Layer 6 of a small transformer language model trained on English Wikipedia (14 layers, counted from 0, width 64).
In attention head 0, each number of a token's query or key is one row of weights dot the token's vector x plus its bias. A token spreads its attention over itself and the tokens before it by the softmax of 0.177 times query dot key.
The model reads these tokens: "\"" "\n" "3" "." " \"" "W" "e" "'" "v" "e" " G" "ot" " It" " G" "oin" "'" " O" "n" "\"" "\n" "4" "." " \"" "P" "D" "A" "\"" "\n" "5" "." " \"" "Q"

Query weights of the head. A number n stands for (n - 500) times 0.0015.
q0 (bias -0.201): 601 377 677 404 330 562 645 696 490 624 275 427 613 276 336 324 368 394 382 814 588 506 521 581 590 409 372 631 513 698 737 664 510 499 629 527 446 333 570 571 456 648 463 676 735 507 580 626 595 348 268 429 550 279 461 420 331 578 379 381 386 599 528 494
q1 (bias 0.305): 542 274 329 437 690 303 381 389 511 627 500 472 421 779 419 600 432 594 443 721 406 437 361 534 490 612 380 560 426 588 676 665 580 497 416 424 362 302 594 652 681 382 706 467 387 421 441 397 445 489 758 636 365 387 739 425 90 831 476 442 365 309 341 725
q2 (bias -0.281): 455 575 468 676 527 536 510 598 590 651 413 571 493 415 562 391 575 524 358 499 321 552 300 605 357 474 345 651 544 476 380 402 530 428 382 603 519 493 620 385 565 389 422 606 619 547 625 507 491 500 487 230 641 652 497 225 479 722 542 619 570 596 589 701
q3 (bias 0.125): 499 514 558 507 539 600 472 497 851 604 344 583 279 464 496 505 493 555 610 735 272 376 543 500 535 703 514 636 402 518 727 581 583 538 627 543 369 479 411 434 422 330 642 457 464 388 490 446 449 405 490 566 335 353 308 561 243 506 402 499 315 568 368 510
q4 (bias -0.201): 513 629 511 493 204 506 643 411 513 625 538 553 530 468 580 404 637 522 436 505 386 392 542 659 769 435 297 535 367 428 546 671 464 443 551 579 325 386 462 643 399 471 566 612 579 743 561 410 472 455 571 539 633 500 374 563 533 479 489 464 545 465 457 535
q5 (bias -0.309): 626 406 618 729 520 487 430 560 510 663 173 526 634 225 516 487 499 412 400 548 562 629 471 607 440 543 459 490 433 484 435 608 455 621 518 631 610 432 519 490 623 611 554 625 422 481 258 476 269 678 487 483 634 624 338 581 545 417 550 545 521 375 329 501
q6 (bias 0.304): 687 482 388 387 452 510 348 428 460 590 456 471 375 630 454 314 647 414 488 382 654 403 546 403 409 685 521 486 323 634 364 506 579 409 588 443 383 641 435 468 472 534 524 534 414 629 573 295 595 372 316 671 525 484 518 565 774 608 592 472 502 494 405 480
q7 (bias 0.229): 444 338 522 493 517 483 675 574 241 484 530 607 364 606 657 616 621 528 496 432 271 499 446 640 378 604 537 345 620 495 422 298 639 480 504 499 600 397 540 493 567 540 546 544 340 438 489 612 652 197 412 647 434 678 692 534 504 503 406 471 327 447 536 616
q8 (bias -0.209): 366 456 443 630 504 545 489 421 520 666 406 512 644 523 658 578 710 456 542 459 430 482 601 404 578 518 534 442 661 547 652 475 115 495 468 523 509 571 623 371 324 399 483 458 764 499 515 397 419 548 501 690 539 374 584 336 438 383 444 654 441 588 605 649
q9 (bias -0.186): 605 606 390 489 657 612 749 519 571 602 303 520 528 322 490 463 530 446 425 515 277 410 410 399 588 646 229 622 618 522 425 635 608 424 570 582 211 485 574 425 704 507 545 623 586 445 559 507 576 690 426 664 329 435 582 452 183 532 244 735 478 648 442 517
q10 (bias -0.161): 404 436 677 525 597 536 695 569 591 413 584 403 526 532 588 818 483 614 342 414 692 666 508 563 541 386 339 554 469 249 310 406 503 489 471 554 547 645 399 431 382 799 547 523 489 439 509 410 372 547 480 622 562 500 519 456 609 364 491 384 574 449 384 470
q11 (bias 0.168): 404 556 417 487 538 508 483 351 408 485 630 583 387 515 403 255 623 511 664 398 470 651 617 465 502 473 441 648 415 410 603 423 511 452 467 641 251 677 701 428 403 496 600 545 537 338 433 492 443 447 429 749 537 565 680 548 422 450 525 466 632 450 375 728
q12 (bias -0.170): 477 615 521 402 571 615 377 644 497 511 490 585 514 549 661 343 400 306 557 680 288 630 692 530 500 460 501 541 472 633 680 605 461 529 281 512 561 396 413 303 753 413 267 655 667 512 403 595 579 445 594 577 391 647 451 272 360 631 296 446 509 626 462 559
q13 (bias 0.235): 599 539 387 438 468 497 427 480 351 475 540 488 278 537 659 571 730 613 621 481 293 361 667 517 224 411 509 493 451 574 662 451 495 603 645 511 441 352 485 438 520 543 554 529 352 426 335 464 475 621 418 426 567 371 746 493 340 728 596 374 415 495 581 327
q14 (bias -0.015): 443 378 390 747 608 449 580 504 412 650 345 608 511 576 434 524 318 502 596 414 550 423 475 599 434 490 579 580 525 701 381 404 478 698 214 537 362 755 305 625 416 570 396 365 292 470 537 503 460 550 525 388 490 388 495 703 727 369 492 291 674 416 640 497
q15 (bias -0.006): 441 502 545 626 662 394 436 660 438 563 734 424 484 444 341 554 464 436 547 452 594 557 581 339 527 530 459 361 442 459 430 519 552 521 487 400 452 449 696 441 373 402 749 627 397 545 338 523 374 359 420 589 668 721 629 457 272 536 324 423 478 301 589 575
q16 (bias 0.217): 568 546 524 654 546 388 467 531 595 510 550 315 265 381 595 544 657 617 358 637 477 443 668 349 236 579 290 502 654 488 455 382 556 597 332 488 451 728 398 503 723 632 493 561 644 586 506 561 497 590 443 413 479 408 612 477 416 406 381 683 658 337 379 614
q17 (bias -0.144): 530 637 408 618 651 436 459 579 442 712 592 589 468 459 399 435 778 369 411 534 446 280 434 729 586 311 482 467 396 579 439 531 386 553 551 692 596 490 699 667 508 591 440 544 717 494 162 449 354 341 477 645 515 369 443 510 325 583 496 527 293 646 703 591
q18 (bias 0.070): 614 390 597 377 550 531 535 506 572 507 483 503 204 612 575 496 414 688 447 574 758 605 600 574 541 597 349 355 453 496 427 606 662 578 627 445 412 629 537 558 276 597 530 322 439 413 367 501 572 444 803 737 475 545 637 388 656 528 561 543 490 255 565 370
q19 (bias -0.069): 459 522 598 824 655 459 465 231 577 579 565 648 592 361 414 665 442 455 504 457 500 362 574 408 554 458 523 469 509 368 564 648 470 369 338 554 238 467 535 498 675 565 375 513 608 492 330 609 585 327 459 342 567 511 521 409 486 605 642 396 603 467 528 565
q20 (bias 0.256): 627 272 570 530 763 671 87 365 553 530 519 538 532 592 515 584 665 358 381 510 453 482 802 622 463 456 135 392 536 567 525 739 471 513 579 454 747 450 571 535 608 377 615 317 475 257 441 510 501 515 395 595 589 378 377 589 359 383 559 471 437 456 371 405
q21 (bias 0.123): 772 563 493 276 466 389 437 389 381 483 396 464 443 563 447 540 604 641 742 465 654 495 557 433 556 465 319 423 423 470 571 573 334 427 294 592 526 638 490 493 356 370 448 309 375 349 620 610 327 316 531 400 690 473 451 587 685 282 551 423 404 451 467 310
q22 (bias -0.236): 600 607 706 564 439 574 373 689 434 591 462 455 588 516 844 681 324 500 384 273 727 309 317 470 509 619 524 730 302 307 477 406 364 551 483 688 453 497 510 609 458 497 351 486 351 382 517 507 361 595 495 411 366 518 360 505 986 363 405 265 757 640 557 697
q23 (bias -0.283): 222 612 519 575 626 420 544 623 635 453 525 566 531 365 491 459 451 512 601 379 516 257 502 522 625 421 358 515 372 637 425 405 324 670 75 576 518 437 571 480 547 573 499 482 499 569 527 554 529 672 435 414 538 563 527 540 568 567 556 408 468 545 540 562
q24 (bias 0.287): 298 578 578 507 603 446 561 491 610 627 413 670 468 607 292 451 526 539 617 510 389 322 571 364 542 503 351 518 605 592 704 563 638 756 649 249 574 414 429 357 594 395 423 465 558 474 374 605 557 498 446 556 476 448 832 488 420 455 610 463 557 357 464 676
q25 (bias -0.272): 288 561 350 491 392 373 645 755 373 454 669 397 570 504 340 642 502 401 411 386 549 544 501 680 303 687 457 509 396 524 635 356 549 474 304 538 434 491 456 384 619 676 335 403 512 611 479 564 383 558 440 591 442 568 280 370 725 365 489 415 575 431 452 392
q26 (bias -0.065): 570 451 518 394 513 714 591 575 336 651 584 410 484 478 495 457 446 674 560 717 534 570 511 849 552 552 480 560 501 622 425 247 322 433 581 430 563 371 684 589 500 477 391 347 501 523 441 443 478 365 478 325 520 531 627 402 427 478 440 569 582 521 292 280
q27 (bias 0.338): 615 519 346 641 498 376 507 631 228 478 526 606 537 394 362 573 322 787 426 608 474 411 598 438 651 407 730 398 450 560 566 472 366 534 525 587 519 632 551 278 525 280 623 223 360 492 503 414 484 658 359 345 444 514 628 559 743 485 431 768 489 348 543 635
q28 (bias 0.357): 368 530 554 450 703 550 404 436 531 508 627 630 412 641 424 512 523 576 384 642 431 437 339 476 327 514 178 305 760 557 530 620 695 809 631 490 572 395 659 543 437 364 652 648 597 265 488 382 372 230 410 451 573 639 444 518 404 694 517 657 539 516 384 364
q29 (bias -0.051): 408 597 342 523 462 558 521 317 580 587 543 534 561 409 452 623 507 570 605 306 544 668 440 445 466 492 577 486 510 355 671 330 604 534 506 518 571 551 269 498 498 495 339 546 594 634 403 413 346 543 484 182 353 431 456 539 561 530 470 481 480 435 554 554
q30 (bias 0.204): 648 597 456 593 375 354 381 361 588 636 616 569 290 420 142 274 505 548 469 650 325 451 451 510 497 521 518 712 613 551 731 475 522 419 305 457 646 518 581 498 667 359 744 613 634 615 435 329 656 415 354 762 263 460 599 323 277 573 448 533 525 439 415 459
q31 (bias -0.216): 304 741 606 484 224 451 368 519 387 598 568 420 529 552 611 605 781 432 437 577 755 634 382 361 528 433 347 508 328 455 515 605 473 429 440 620 285 567 693 431 574 609 320 503 501 486 594 338 374 568 414 369 395 633 518 648 516 469 447 491 528 453 429 604

Key weights of the head. A number n stands for (n - 500) times 0.0012.
k0 (bias -0.254): 629 615 769 549 468 455 573 481 418 406 194 389 583 451 542 414 216 512 438 594 709 538 551 633 461 257 542 558 614 501 505 333 396 380 593 528 603 373 520 524 385 559 395 618 797 685 251 484 335 394 405 527 494 548 282 442 806 266 520 697 695 573 334 556
k1 (bias 0.104): 507 647 643 475 563 585 669 470 582 342 364 515 635 286 427 537 715 413 512 522 444 436 567 428 606 387 507 502 310 625 525 722 296 383 400 308 523 369 743 388 645 252 619 543 634 409 455 634 494 515 451 548 487 563 387 351 240 742 427 496 486 549 542 214
k2 (bias -0.298): 501 535 246 665 467 557 491 601 465 666 543 622 760 529 707 513 480 599 524 475 597 369 434 516 717 339 571 453 721 477 351 398 580 559 584 497 508 692 380 571 317 542 304 482 494 310 594 474 379 689 258 543 483 629 355 699 609 413 499 596 483 315 570 520
k3 (bias 0.044): 232 652 652 468 446 466 560 570 667 599 285 433 456 232 525 437 326 383 393 611 359 503 871 372 664 361 435 449 564 305 401 716 412 437 454 543 527 297 347 595 341 653 541 537 555 558 330 719 503 656 672 492 537 383 398 453 348 237 404 627 392 747 574 589
k4 (bias -0.246): 744 644 663 312 354 588 765 601 574 470 583 568 497 517 675 473 370 539 394 468 629 547 717 247 565 90 488 536 563 467 723 352 486 527 535 456 213 454 257 593 408 701 500 404 477 454 325 297 526 536 650 505 615 608 413 666 543 523 413 502 653 584 723 512
k5 (bias -0.254): 466 351 747 582 529 425 340 467 605 599 599 463 636 404 612 572 501 626 517 626 609 457 457 124 294 411 588 429 564 598 452 503 346 679 526 420 638 601 719 507 221 531 491 323 513 400 590 367 360 663 477 370 557 477 382 466 789 476 506 387 687 566 424 497
k6 (bias 0.206): 692 569 498 537 510 417 314 360 396 420 596 663 361 598 482 333 826 478 527 697 409 516 608 401 423 407 549 616 544 445 713 683 648 254 453 393 350 421 402 667 564 299 561 611 514 539 543 369 420 295 609 415 385 557 416 331 201 464 476 480 375 736 412 532
k7 (bias 0.301): 588 376 412 478 608 470 232 390 514 515 569 524 566 565 317 403 584 343 526 542 420 494 350 783 511 617 418 385 396 396 616 597 392 562 477 318 505 426 339 330 678 410 337 508 743 293 362 800 514 731 529 673 461 556 518 510 257 667 282 609 635 725 381 474
k8 (bias -0.306): 307 778 512 372 220 549 403 676 426 496 386 440 729 598 425 615 374 516 250 277 487 589 346 335 422 482 477 478 463 564 645 506 418 540 400 543 566 511 432 526 535 548 529 602 310 326 532 443 499 435 251 396 514 369 654 602 637 603 857 545 511 921 514 651
k9 (bias -0.282): 310 539 555 524 402 565 459 817 606 598 375 597 579 364 683 626 428 478 548 422 688 447 639 478 450 450 406 507 431 491 468 343 661 497 263 600 500 496 402 479 446 552 288 803 900 432 438 456 518 484 323 482 572 368 266 478 758 556 216 483 432 596 435 592
k10 (bias 0.008): 515 619 575 193 350 708 533 305 617 344 698 261 271 536 438 562 705 761 496 487 602 389 615 688 212 648 181 661 610 605 562 651 501 605 578 480 554 522 392 544 296 494 190 420 366 286 469 469 440 475 491 586 662 451 401 537 580 531 557 591 494 280 220 339
k11 (bias 0.191): 459 615 695 540 356 604 439 338 402 611 844 463 503 456 652 389 707 642 408 483 423 453 306 486 528 458 325 451 381 487 509 667 706 299 654 643 140 586 619 513 515 350 623 661 313 559 406 673 532 160 551 632 689 605 634 526 311 550 444 659 413 697 570 611
k12 (bias -0.278): 512 494 438 578 477 388 715 720 345 515 373 557 781 437 232 453 388 542 258 589 565 494 471 489 521 324 681 543 630 449 251 534 383 510 443 867 467 460 418 617 667 673 331 539 562 590 683 503 457 691 298 418 269 559 433 729 638 371 317 455 342 809 604 444
k13 (bias 0.205): 475 363 364 439 667 364 437 606 782 428 548 358 435 479 428 488 565 348 458 361 459 471 337 556 619 282 588 580 515 501 665 544 442 377 568 436 644 577 830 411 637 471 478 764 574 435 487 474 541 504 833 304 325 690 622 341 232 365 540 606 453 534 488 458
k14 (bias 0.181): 499 305 316 381 730 638 493 524 426 556 506 341 553 619 188 780 477 735 392 481 371 347 713 443 374 621 524 183 532 584 427 266 680 500 512 273 588 696 526 665 394 229 603 537 485 729 562 416 469 595 421 472 732 553 504 434 461 535 632 333 666 511 543 341
k15 (bias -0.035): 361 634 498 520 536 360 603 478 725 465 861 482 645 381 330 519 394 651 667 343 571 514 317 438 359 763 423 411 379 530 593 675 411 684 523 720 292 371 591 20 516 175 328 680 533 514 582 518 481 501 545 686 329 464 355 358 122 450 450 666 714 495 485 530
k16 (bias 0.200): 394 392 457 363 295 467 529 597 707 509 384 609 623 472 591 468 790 481 608 411 487 328 243 499 435 576 497 513 369 618 464 438 710 558 374 718 687 263 457 948 690 416 516 523 510 477 682 599 434 824 799 442 556 361 354 302 487 343 313 373 667 248 440 471
k17 (bias -0.214): 375 584 524 480 517 683 407 361 702 412 557 555 804 551 584 462 398 480 467 352 611 750 384 684 739 554 773 421 356 236 486 467 58 477 255 581 359 537 488 288 429 464 523 835 422 344 445 445 503 530 464 391 494 356 261 460 664 148 590 376 615 657 804 468
k18 (bias 0.217): 463 359 546 519 563 459 581 470 722 456 523 434 329 726 390 438 707 596 486 507 649 479 603 674 618 489 348 398 647 682 511 447 465 478 386 444 448 316 663 451 520 226 601 450 289 390 599 516 465 260 620 534 575 399 544 580 102 665 610 611 510 488 479 592
k19 (bias -0.196): 321 447 408 482 294 377 647 630 626 536 383 421 508 477 600 512 642 249 610 261 524 372 275 348 541 582 476 662 115 518 329 388 262 613 464 585 276 886 496 616 212 466 308 440 336 726 552 562 438 638 658 604 488 522 453 517 777 661 643 412 531 667 730 438
k20 (bias 0.106): 292 403 631 637 500 628 368 430 558 482 399 268 633 315 637 604 614 430 612 414 526 587 422 357 306 396 419 439 340 357 547 631 251 657 648 553 354 444 629 625 622 666 393 661 722 683 454 579 348 669 658 420 406 212 640 322 234 674 664 299 457 645 564 438
k21 (bias 0.272): 748 448 558 567 335 440 238 492 682 465 403 481 320 599 259 601 604 509 382 576 463 493 439 295 477 580 493 235 400 744 353 443 561 445 819 379 423 745 451 480 484 666 792 502 412 518 486 444 453 382 776 553 468 391 588 651 121 571 575 544 327 472 509 537
k22 (bias -0.118): 532 286 532 454 562 319 494 354 257 362 356 452 342 625 514 529 551 723 552 358 698 664 621 396 457 410 609 409 524 411 419 639 616 424 546 446 340 845 585 520 357 532 576 488 375 223 453 488 571 594 530 459 485 514 574 643 767 331 661 444 534 342 276 114
k23 (bias -0.286): 276 334 323 332 445 741 608 580 386 417 601 734 556 526 486 755 498 738 654 337 430 528 381 478 490 498 668 349 519 464 494 418 528 433 481 652 484 599 294 488 501 542 500 572 533 588 553 514 458 504 364 595 406 621 383 701 854 509 591 622 530 321 602 443
k24 (bias 0.189): 270 523 516 563 329 540 514 661 594 413 314 337 652 379 486 595 501 309 527 325 397 444 386 678 543 358 398 536 612 452 491 462 304 167 392 684 409 636 636 422 435 679 609 543 662 771 675 658 446 630 552 515 664 425 457 244 338 682 225 431 762 532 451 557
k25 (bias -0.126): 615 617 351 414 599 360 554 492 526 275 760 361 587 870 391 678 650 645 634 502 352 284 665 650 346 525 648 368 666 632 565 475 504 586 259 590 265 308 611 580 330 608 598 350 316 625 487 584 492 618 529 434 501 524 605 527 710 542 337 473 542 261 424 599
k26 (bias -0.037): 626 337 399 515 695 742 515 421 496 621 341 429 568 351 323 254 355 443 257 673 530 530 552 517 354 579 650 340 644 882 672 458 410 580 316 596 575 393 662 280 410 509 446 659 461 338 250 352 629 556 612 708 347 525 581 690 473 534 416 630 508 276 426 899
k27 (bias 0.279): 468 406 370 527 577 533 551 715 474 546 283 407 521 492 426 480 391 785 757 693 255 606 367 399 409 593 639 446 452 653 458 408 719 368 416 529 553 715 610 343 554 682 643 508 293 309 430 750 455 424 625 731 516 484 516 280 503 470 592 485 659 640 359 447
k28 (bias 0.262): 128 473 610 569 321 637 650 435 585 455 513 548 598 315 535 193 398 639 325 546 371 512 415 699 502 519 303 370 354 395 418 709 387 543 568 398 457 348 605 492 606 685 438 511 637 541 378 397 468 792 391 561 538 492 418 394 200 380 563 461 499 457 565 744
k29 (bias -0.149): 332 694 435 390 488 276 618 545 580 426 766 481 501 450 345 397 347 510 387 377 414 437 508 510 517 660 470 469 621 470 635 474 567 506 486 442 707 573 528 587 248 492 441 666 209 553 590 578 623 498 616 794 445 497 452 415 792 559 373 331 456 446 559 463
k30 (bias 0.105): 588 722 366 966 486 465 575 365 520 573 391 744 919 209 473 518 592 535 453 418 313 452 300 551 597 514 595 718 512 664 624 388 441 320 216 670 452 486 338 605 681 634 237 563 602 820 389 667 587 622 568 343 639 504 323 447 603 276 427 452 513 781 654 491
k31 (bias -0.216): 341 507 577 352 357 616 495 424 502 442 739 599 694 785 658 371 474 462 405 299 687 433 629 453 101 440 702 729 303 482 546 479 660 405 686 373 448 720 423 332 587 563 590 412 263 573 553 576 363 673 610 512 494 562 394 657 659 306 561 544 305 514 493 500

The vector x that enters this layer's attention at each token. A number n stands for (n - 500) times 0.025.
0 "\"": 470 545 482 368 472 531 542 466 449 505 538 554 570 537 492 532 450 492 490 526 413 455 610 480 505 360 521 575 531 447 537 493 514 504 516 541 530 458 397 552 426 598 485 518 618 433 518 453 515 470 376 569 468 447 451 580 722 449 542 522 459 428 544 523
1 "\n": 449 556 492 425 490 473 519 490 452 548 490 559 569 500 490 521 430 481 492 530 508 509 579 460 486 387 537 554 540 425 540 459 506 540 458 517 495 472 419 544 466 605 509 519 578 473 473 446 493 499 341 538 470 464 454 575 886 432 525 504 482 453 511 520
2 "3": 475 506 496 442 477 521 540 501 450 520 487 562 573 517 538 515 439 498 499 538 536 474 565 467 504 406 580 519 527 445 499 469 460 537 451 533 503 459 422 526 473 580 498 519 589 472 466 452 485 484 362 516 442 461 481 619 905 451 497 552 408 446 484 497
3 ".": 458 495 471 441 482 496 562 513 457 546 486 576 548 513 541 545 429 462 493 525 490 488 588 441 503 414 555 512 536 433 514 456 489 543 493 519 500 478 413 530 485 556 516 541 583 495 429 436 501 503 360 507 482 457 450 569 924 432 502 531 465 459 501 497
4 " \"": 458 513 453 457 472 470 537 481 462 534 492 586 572 534 491 529 415 471 498 541 493 509 510 478 471 427 514 540 538 436 512 461 525 498 492 542 499 477 382 530 474 585 488 536 589 489 479 481 533 485 340 523 473 447 499 585 920 441 481 520 461 468 546 477
5 "W": 468 501 508 482 468 493 556 503 451 558 555 554 563 518 528 516 404 456 493 508 519 518 538 452 485 403 529 514 531 447 485 442 489 545 503 539 564 478 417 471 465 588 484 525 571 464 508 449 516 488 384 506 454 431 463 588 926 491 486 523 432 440 500 483
6 "e": 473 513 513 468 465 498 558 484 438 507 535 552 520 497 511 513 436 479 481 557 491 534 511 456 496 447 552 527 545 423 511 470 468 535 476 530 548 465 423 516 459 564 476 498 602 516 433 430 450 504 373 531 470 450 481 581 960 461 521 501 425 490 521 497
7 "'": 441 516 496 462 464 489 545 503 459 495 520 574 558 504 513 554 400 478 467 512 502 485 539 472 484 417 551 517 528 429 524 469 518 498 497 552 549 497 408 507 455 591 503 535 580 516 453 438 535 464 345 496 470 463 507 582 917 445 497 528 446 481 509 472
8 "v": 447 537 476 441 498 477 534 470 442 530 534 515 564 526 518 503 400 484 459 545 550 514 549 444 516 448 533 525 545 504 473 463 506 496 500 549 542 465 440 500 451 564 483 515 581 532 449 432 484 477 350 500 469 463 442 584 948 469 486 503 452 510 510 509
9 "e": 473 530 503 463 458 514 547 491 434 506 545 549 519 506 516 492 440 482 480 546 485 528 505 442 490 448 560 522 548 420 510 466 471 519 480 531 537 484 443 520 467 543 481 509 605 524 438 422 450 489 364 524 458 473 471 575 973 462 506 525 434 497 523 509
10 " G": 442 534 498 499 473 501 526 495 442 520 550 547 555 486 488 503 405 476 475 518 547 508 582 439 498 413 553 522 531 440 518 452 497 520 507 539 561 495 419 519 437 576 514 510 552 500 473 475 505 464 361 488 404 482 467 609 920 480 442 535 479 472 510 477
11 "ot": 461 524 516 465 469 500 500 511 444 490 576 569 564 490 479 478 400 514 489 512 549 474 512 453 505 452 575 490 575 467 481 405 471 500 507 523 513 458 437 516 452 609 495 550 574 504 469 418 497 488 342 537 447 494 459 587 910 490 502 489 499 498 519 489
12 " It": 441 543 501 463 468 513 530 482 425 472 546 526 530 464 515 522 401 503 493 554 525 502 566 438 483 460 575 506 558 454 476 440 473 535 482 556 529 468 413 502 441 574 489 556 567 496 482 424 523 459 349 509 472 484 519 527 936 472 483 503 494 472 537 528
13 " G": 430 549 498 496 481 498 537 504 443 513 571 551 547 486 477 504 407 489 474 514 553 501 588 430 498 423 551 517 538 442 514 447 493 518 497 540 556 502 411 519 430 576 513 507 554 498 471 472 501 468 358 490 404 490 467 600 907 482 440 537 485 470 508 488
14 "oin": 465 504 495 435 493 496 555 533 432 482 547 569 560 508 502 515 399 522 469 529 573 475 492 415 515 435 562 490 531 459 518 400 496 531 500 534 522 481 398 493 458 558 500 517 575 515 458 421 460 464 343 547 460 460 489 566 895 473 512 513 510 503 522 548
15 "'": 415 530 487 469 470 492 554 521 454 489 548 585 550 507 498 529 393 508 468 505 511 475 543 448 484 432 558 498 535 431 517 462 519 489 484 551 533 525 408 509 447 569 503 533 582 518 458 431 535 455 337 491 468 489 506 565 911 457 492 535 463 489 518 492
16 " O": 493 522 496 493 486 485 529 497 453 499 549 553 561 507 473 496 427 500 493 520 536 502 544 455 468 418 548 523 539 416 467 432 479 526 480 516 538 486 424 515 470 566 531 498 605 444 474 444 478 466 357 514 453 490 490 529 960 474 476 504 491 465 577 531
17 "n": 447 539 489 430 500 510 514 491 435 500 530 520 538 527 483 526 408 460 476 548 544 498 528 431 506 447 558 493 533 449 493 447 470 519 474 549 550 460 415 528 492 563 510 500 580 514 458 436 433 514 366 525 481 496 485 552 966 482 498 526 457 459 538 530
18 "\"": 454 547 505 466 494 466 531 509 429 503 516 560 566 515 514 536 424 480 496 509 470 475 539 414 471 453 576 519 537 421 528 442 515 527 435 544 509 509 443 484 468 575 498 517 612 494 505 423 527 469 358 527 467 487 467 562 925 464 522 510 462 440 523 496
19 "\n": 440 544 482 466 487 468 500 494 449 546 469 555 557 510 490 503 425 497 500 527 508 501 560 455 478 400 546 543 543 426 538 444 524 529 471 517 494 508 431 530 466 592 520 519 567 485 482 441 486 500 336 536 453 477 457 575 933 444 521 505 488 453 517 517
20 "4": 472 501 497 471 480 512 515 500 447 509 479 560 554 524 542 497 426 510 507 540 551 464 540 455 491 429 598 506 520 446 506 454 481 543 453 545 504 493 427 512 468 570 505 516 573 475 476 445 493 495 360 507 453 468 476 605 938 461 497 557 395 447 497 491
21 ".": 457 491 474 463 478 494 554 510 450 543 476 573 544 517 538 540 431 476 492 521 496 484 577 428 500 426 565 502 530 434 512 453 505 538 502 518 501 505 417 525 476 548 529 536 572 497 434 426 498 499 365 504 481 465 450 565 957 440 500 529 471 461 494 495
22 " \"": 458 511 453 475 466 463 526 478 457 532 484 584 568 542 488 523 418 482 500 537 501 509 502 474 468 439 518 531 536 437 512 459 535 496 501 540 501 497 384 526 469 576 493 529 572 489 482 479 530 484 338 517 473 456 502 586 948 445 483 516 467 468 542 481
23 "P": 471 510 497 480 488 484 538 469 460 523 521 548 589 487 503 497 440 473 482 522 526 505 597 476 480 436 530 523 552 464 471 418 498 540 507 533 541 476 435 470 452 579 496 515 545 456 488 461 452 479 385 528 419 463 489 577 978 490 496 508 448 462 525 476
24 "D": 471 505 536 498 499 489 553 479 427 501 529 552 574 490 501 503 420 511 502 510 519 509 588 452 480 428 532 514 524 462 507 407 491 541 520 528 536 480 425 459 447 590 501 501 551 493 491 443 462 507 376 504 435 467 464 591 956 517 456 494 451 455 498 508
25 "A": 474 500 520 521 478 443 550 505 434 473 539 564 568 492 505 501 413 535 502 494 529 480 552 470 454 431 563 517 544 423 514 411 501 530 488 515 566 475 437 467 465 595 525 505 549 478 482 447 475 486 347 518 463 459 499 573 935 468 466 514 473 479 533 502
26 "\"": 446 534 507 478 493 475 537 515 419 502 509 569 557 512 509 535 419 497 496 520 467 477 539 423 469 457 572 525 540 434 523 432 528 537 442 549 517 502 444 466 451 584 495 509 597 479 501 429 516 484 348 523 481 489 476 566 928 460 522 501 470 441 510 495
27 "\n": 440 539 482 471 489 470 500 494 446 546 467 555 552 511 488 504 425 503 502 528 507 502 558 459 477 406 547 542 544 431 538 438 530 531 473 516 498 511 431 525 461 592 521 517 557 481 480 441 482 505 332 532 457 478 460 575 940 444 521 502 493 453 508 516
28 "5": 469 498 490 471 487 516 506 502 438 517 485 541 555 528 536 496 416 504 505 540 552 465 542 453 483 439 584 511 525 457 494 438 481 549 458 545 507 495 438 513 459 573 520 512 573 475 474 459 489 508 353 513 461 461 471 614 942 455 505 553 409 449 488 483
29 ".": 455 487 475 465 475 495 555 512 448 541 474 575 538 521 535 542 432 481 495 520 496 487 574 428 497 431 565 502 531 439 512 449 511 537 502 514 503 507 417 520 473 551 530 534 565 491 435 427 495 499 364 502 484 466 453 566 964 443 499 527 471 462 487 494
30 " \"": 460 509 451 476 467 464 526 478 455 532 482 582 562 545 485 525 420 488 502 538 503 509 501 475 465 442 518 530 538 438 511 456 539 498 504 539 500 501 382 525 466 578 494 527 564 486 482 480 530 486 337 513 474 458 505 586 953 445 482 514 470 468 537 478
31 "Q": 460 492 512 500 472 489 556 469 415 526 541 534 567 493 489 521 439 486 498 506 542 507 585 455 476 413 565 514 533 446 488 429 494 552 519 536 550 500 427 483 432 562 515 520 537 476 474 485 472 507 369 506 456 441 480 592 947 505 467 528 436 459 512 456

Token 12 " It".
Which two tokens does it look at most, in order? 4 " \"", 12 " It"

Token 29 ".".
To which token does it give the most attention? 27 "\n"

Token 13 " G".
To which token does it give the most attention? 12 " It"

Token 8 "v".
To which token does it give the most attention? 6 "e"

Token 21 ".".
Which two tokens does it look at most, in order? 19 "\n", 21 "."

Token 22 " \"".
Which two tokens does it look at most, in order? 22 " \"", 19 "\n"

Token 31 "Q".
Which token does it look at most, and with what share of its attention? 30 " \"", with about 50%

Token 14 "oin".
To which token does it give the most attention? 12 " It"

Token 30 " \"".
To which token does it give the most attention? 30 " \""

Token 11 "ot".
Which two tokens does it look at most, in order? 4 " \"", 9 "e"

Token 25 "A".
To which token does it give the most attention? 22 " \""

Token 26 "\"".
Which two tokens does it look at most, in order? 22 " \"", 26 "\""

Token 15 "'".
To which token does it give the most attention? 15 "'"

Token 27 "\n".
Which token does it look at most, and with what share of its attention? 27 "\n", with about 60%

Token 18 "\"".
Which token does it look at most, and with what share of its attention? 18 "\"", with about 40%

Token 24 "D".
To which token does it give the most attention? 22 " \""

Token 5 "W".
Which token does it look at most, and with what share of its attention? 4 " \"", with about 50%

Token 10 " G".
Which token does it look at most, and with what share of its attention? 4 " \"", with about 30%

Token 7 "'".
Which token does it look at most, and with what share of its attention? 4 " \"", with about 40%

Token 28 "5".
To which token does it give the most attention? 27 "\n"

Token 4 " \"".
Which token does it look at most, and with what share of its attention? 4 " \"", with about 70%

Token 23 "P".
To which token does it give the most attention? 22 " \""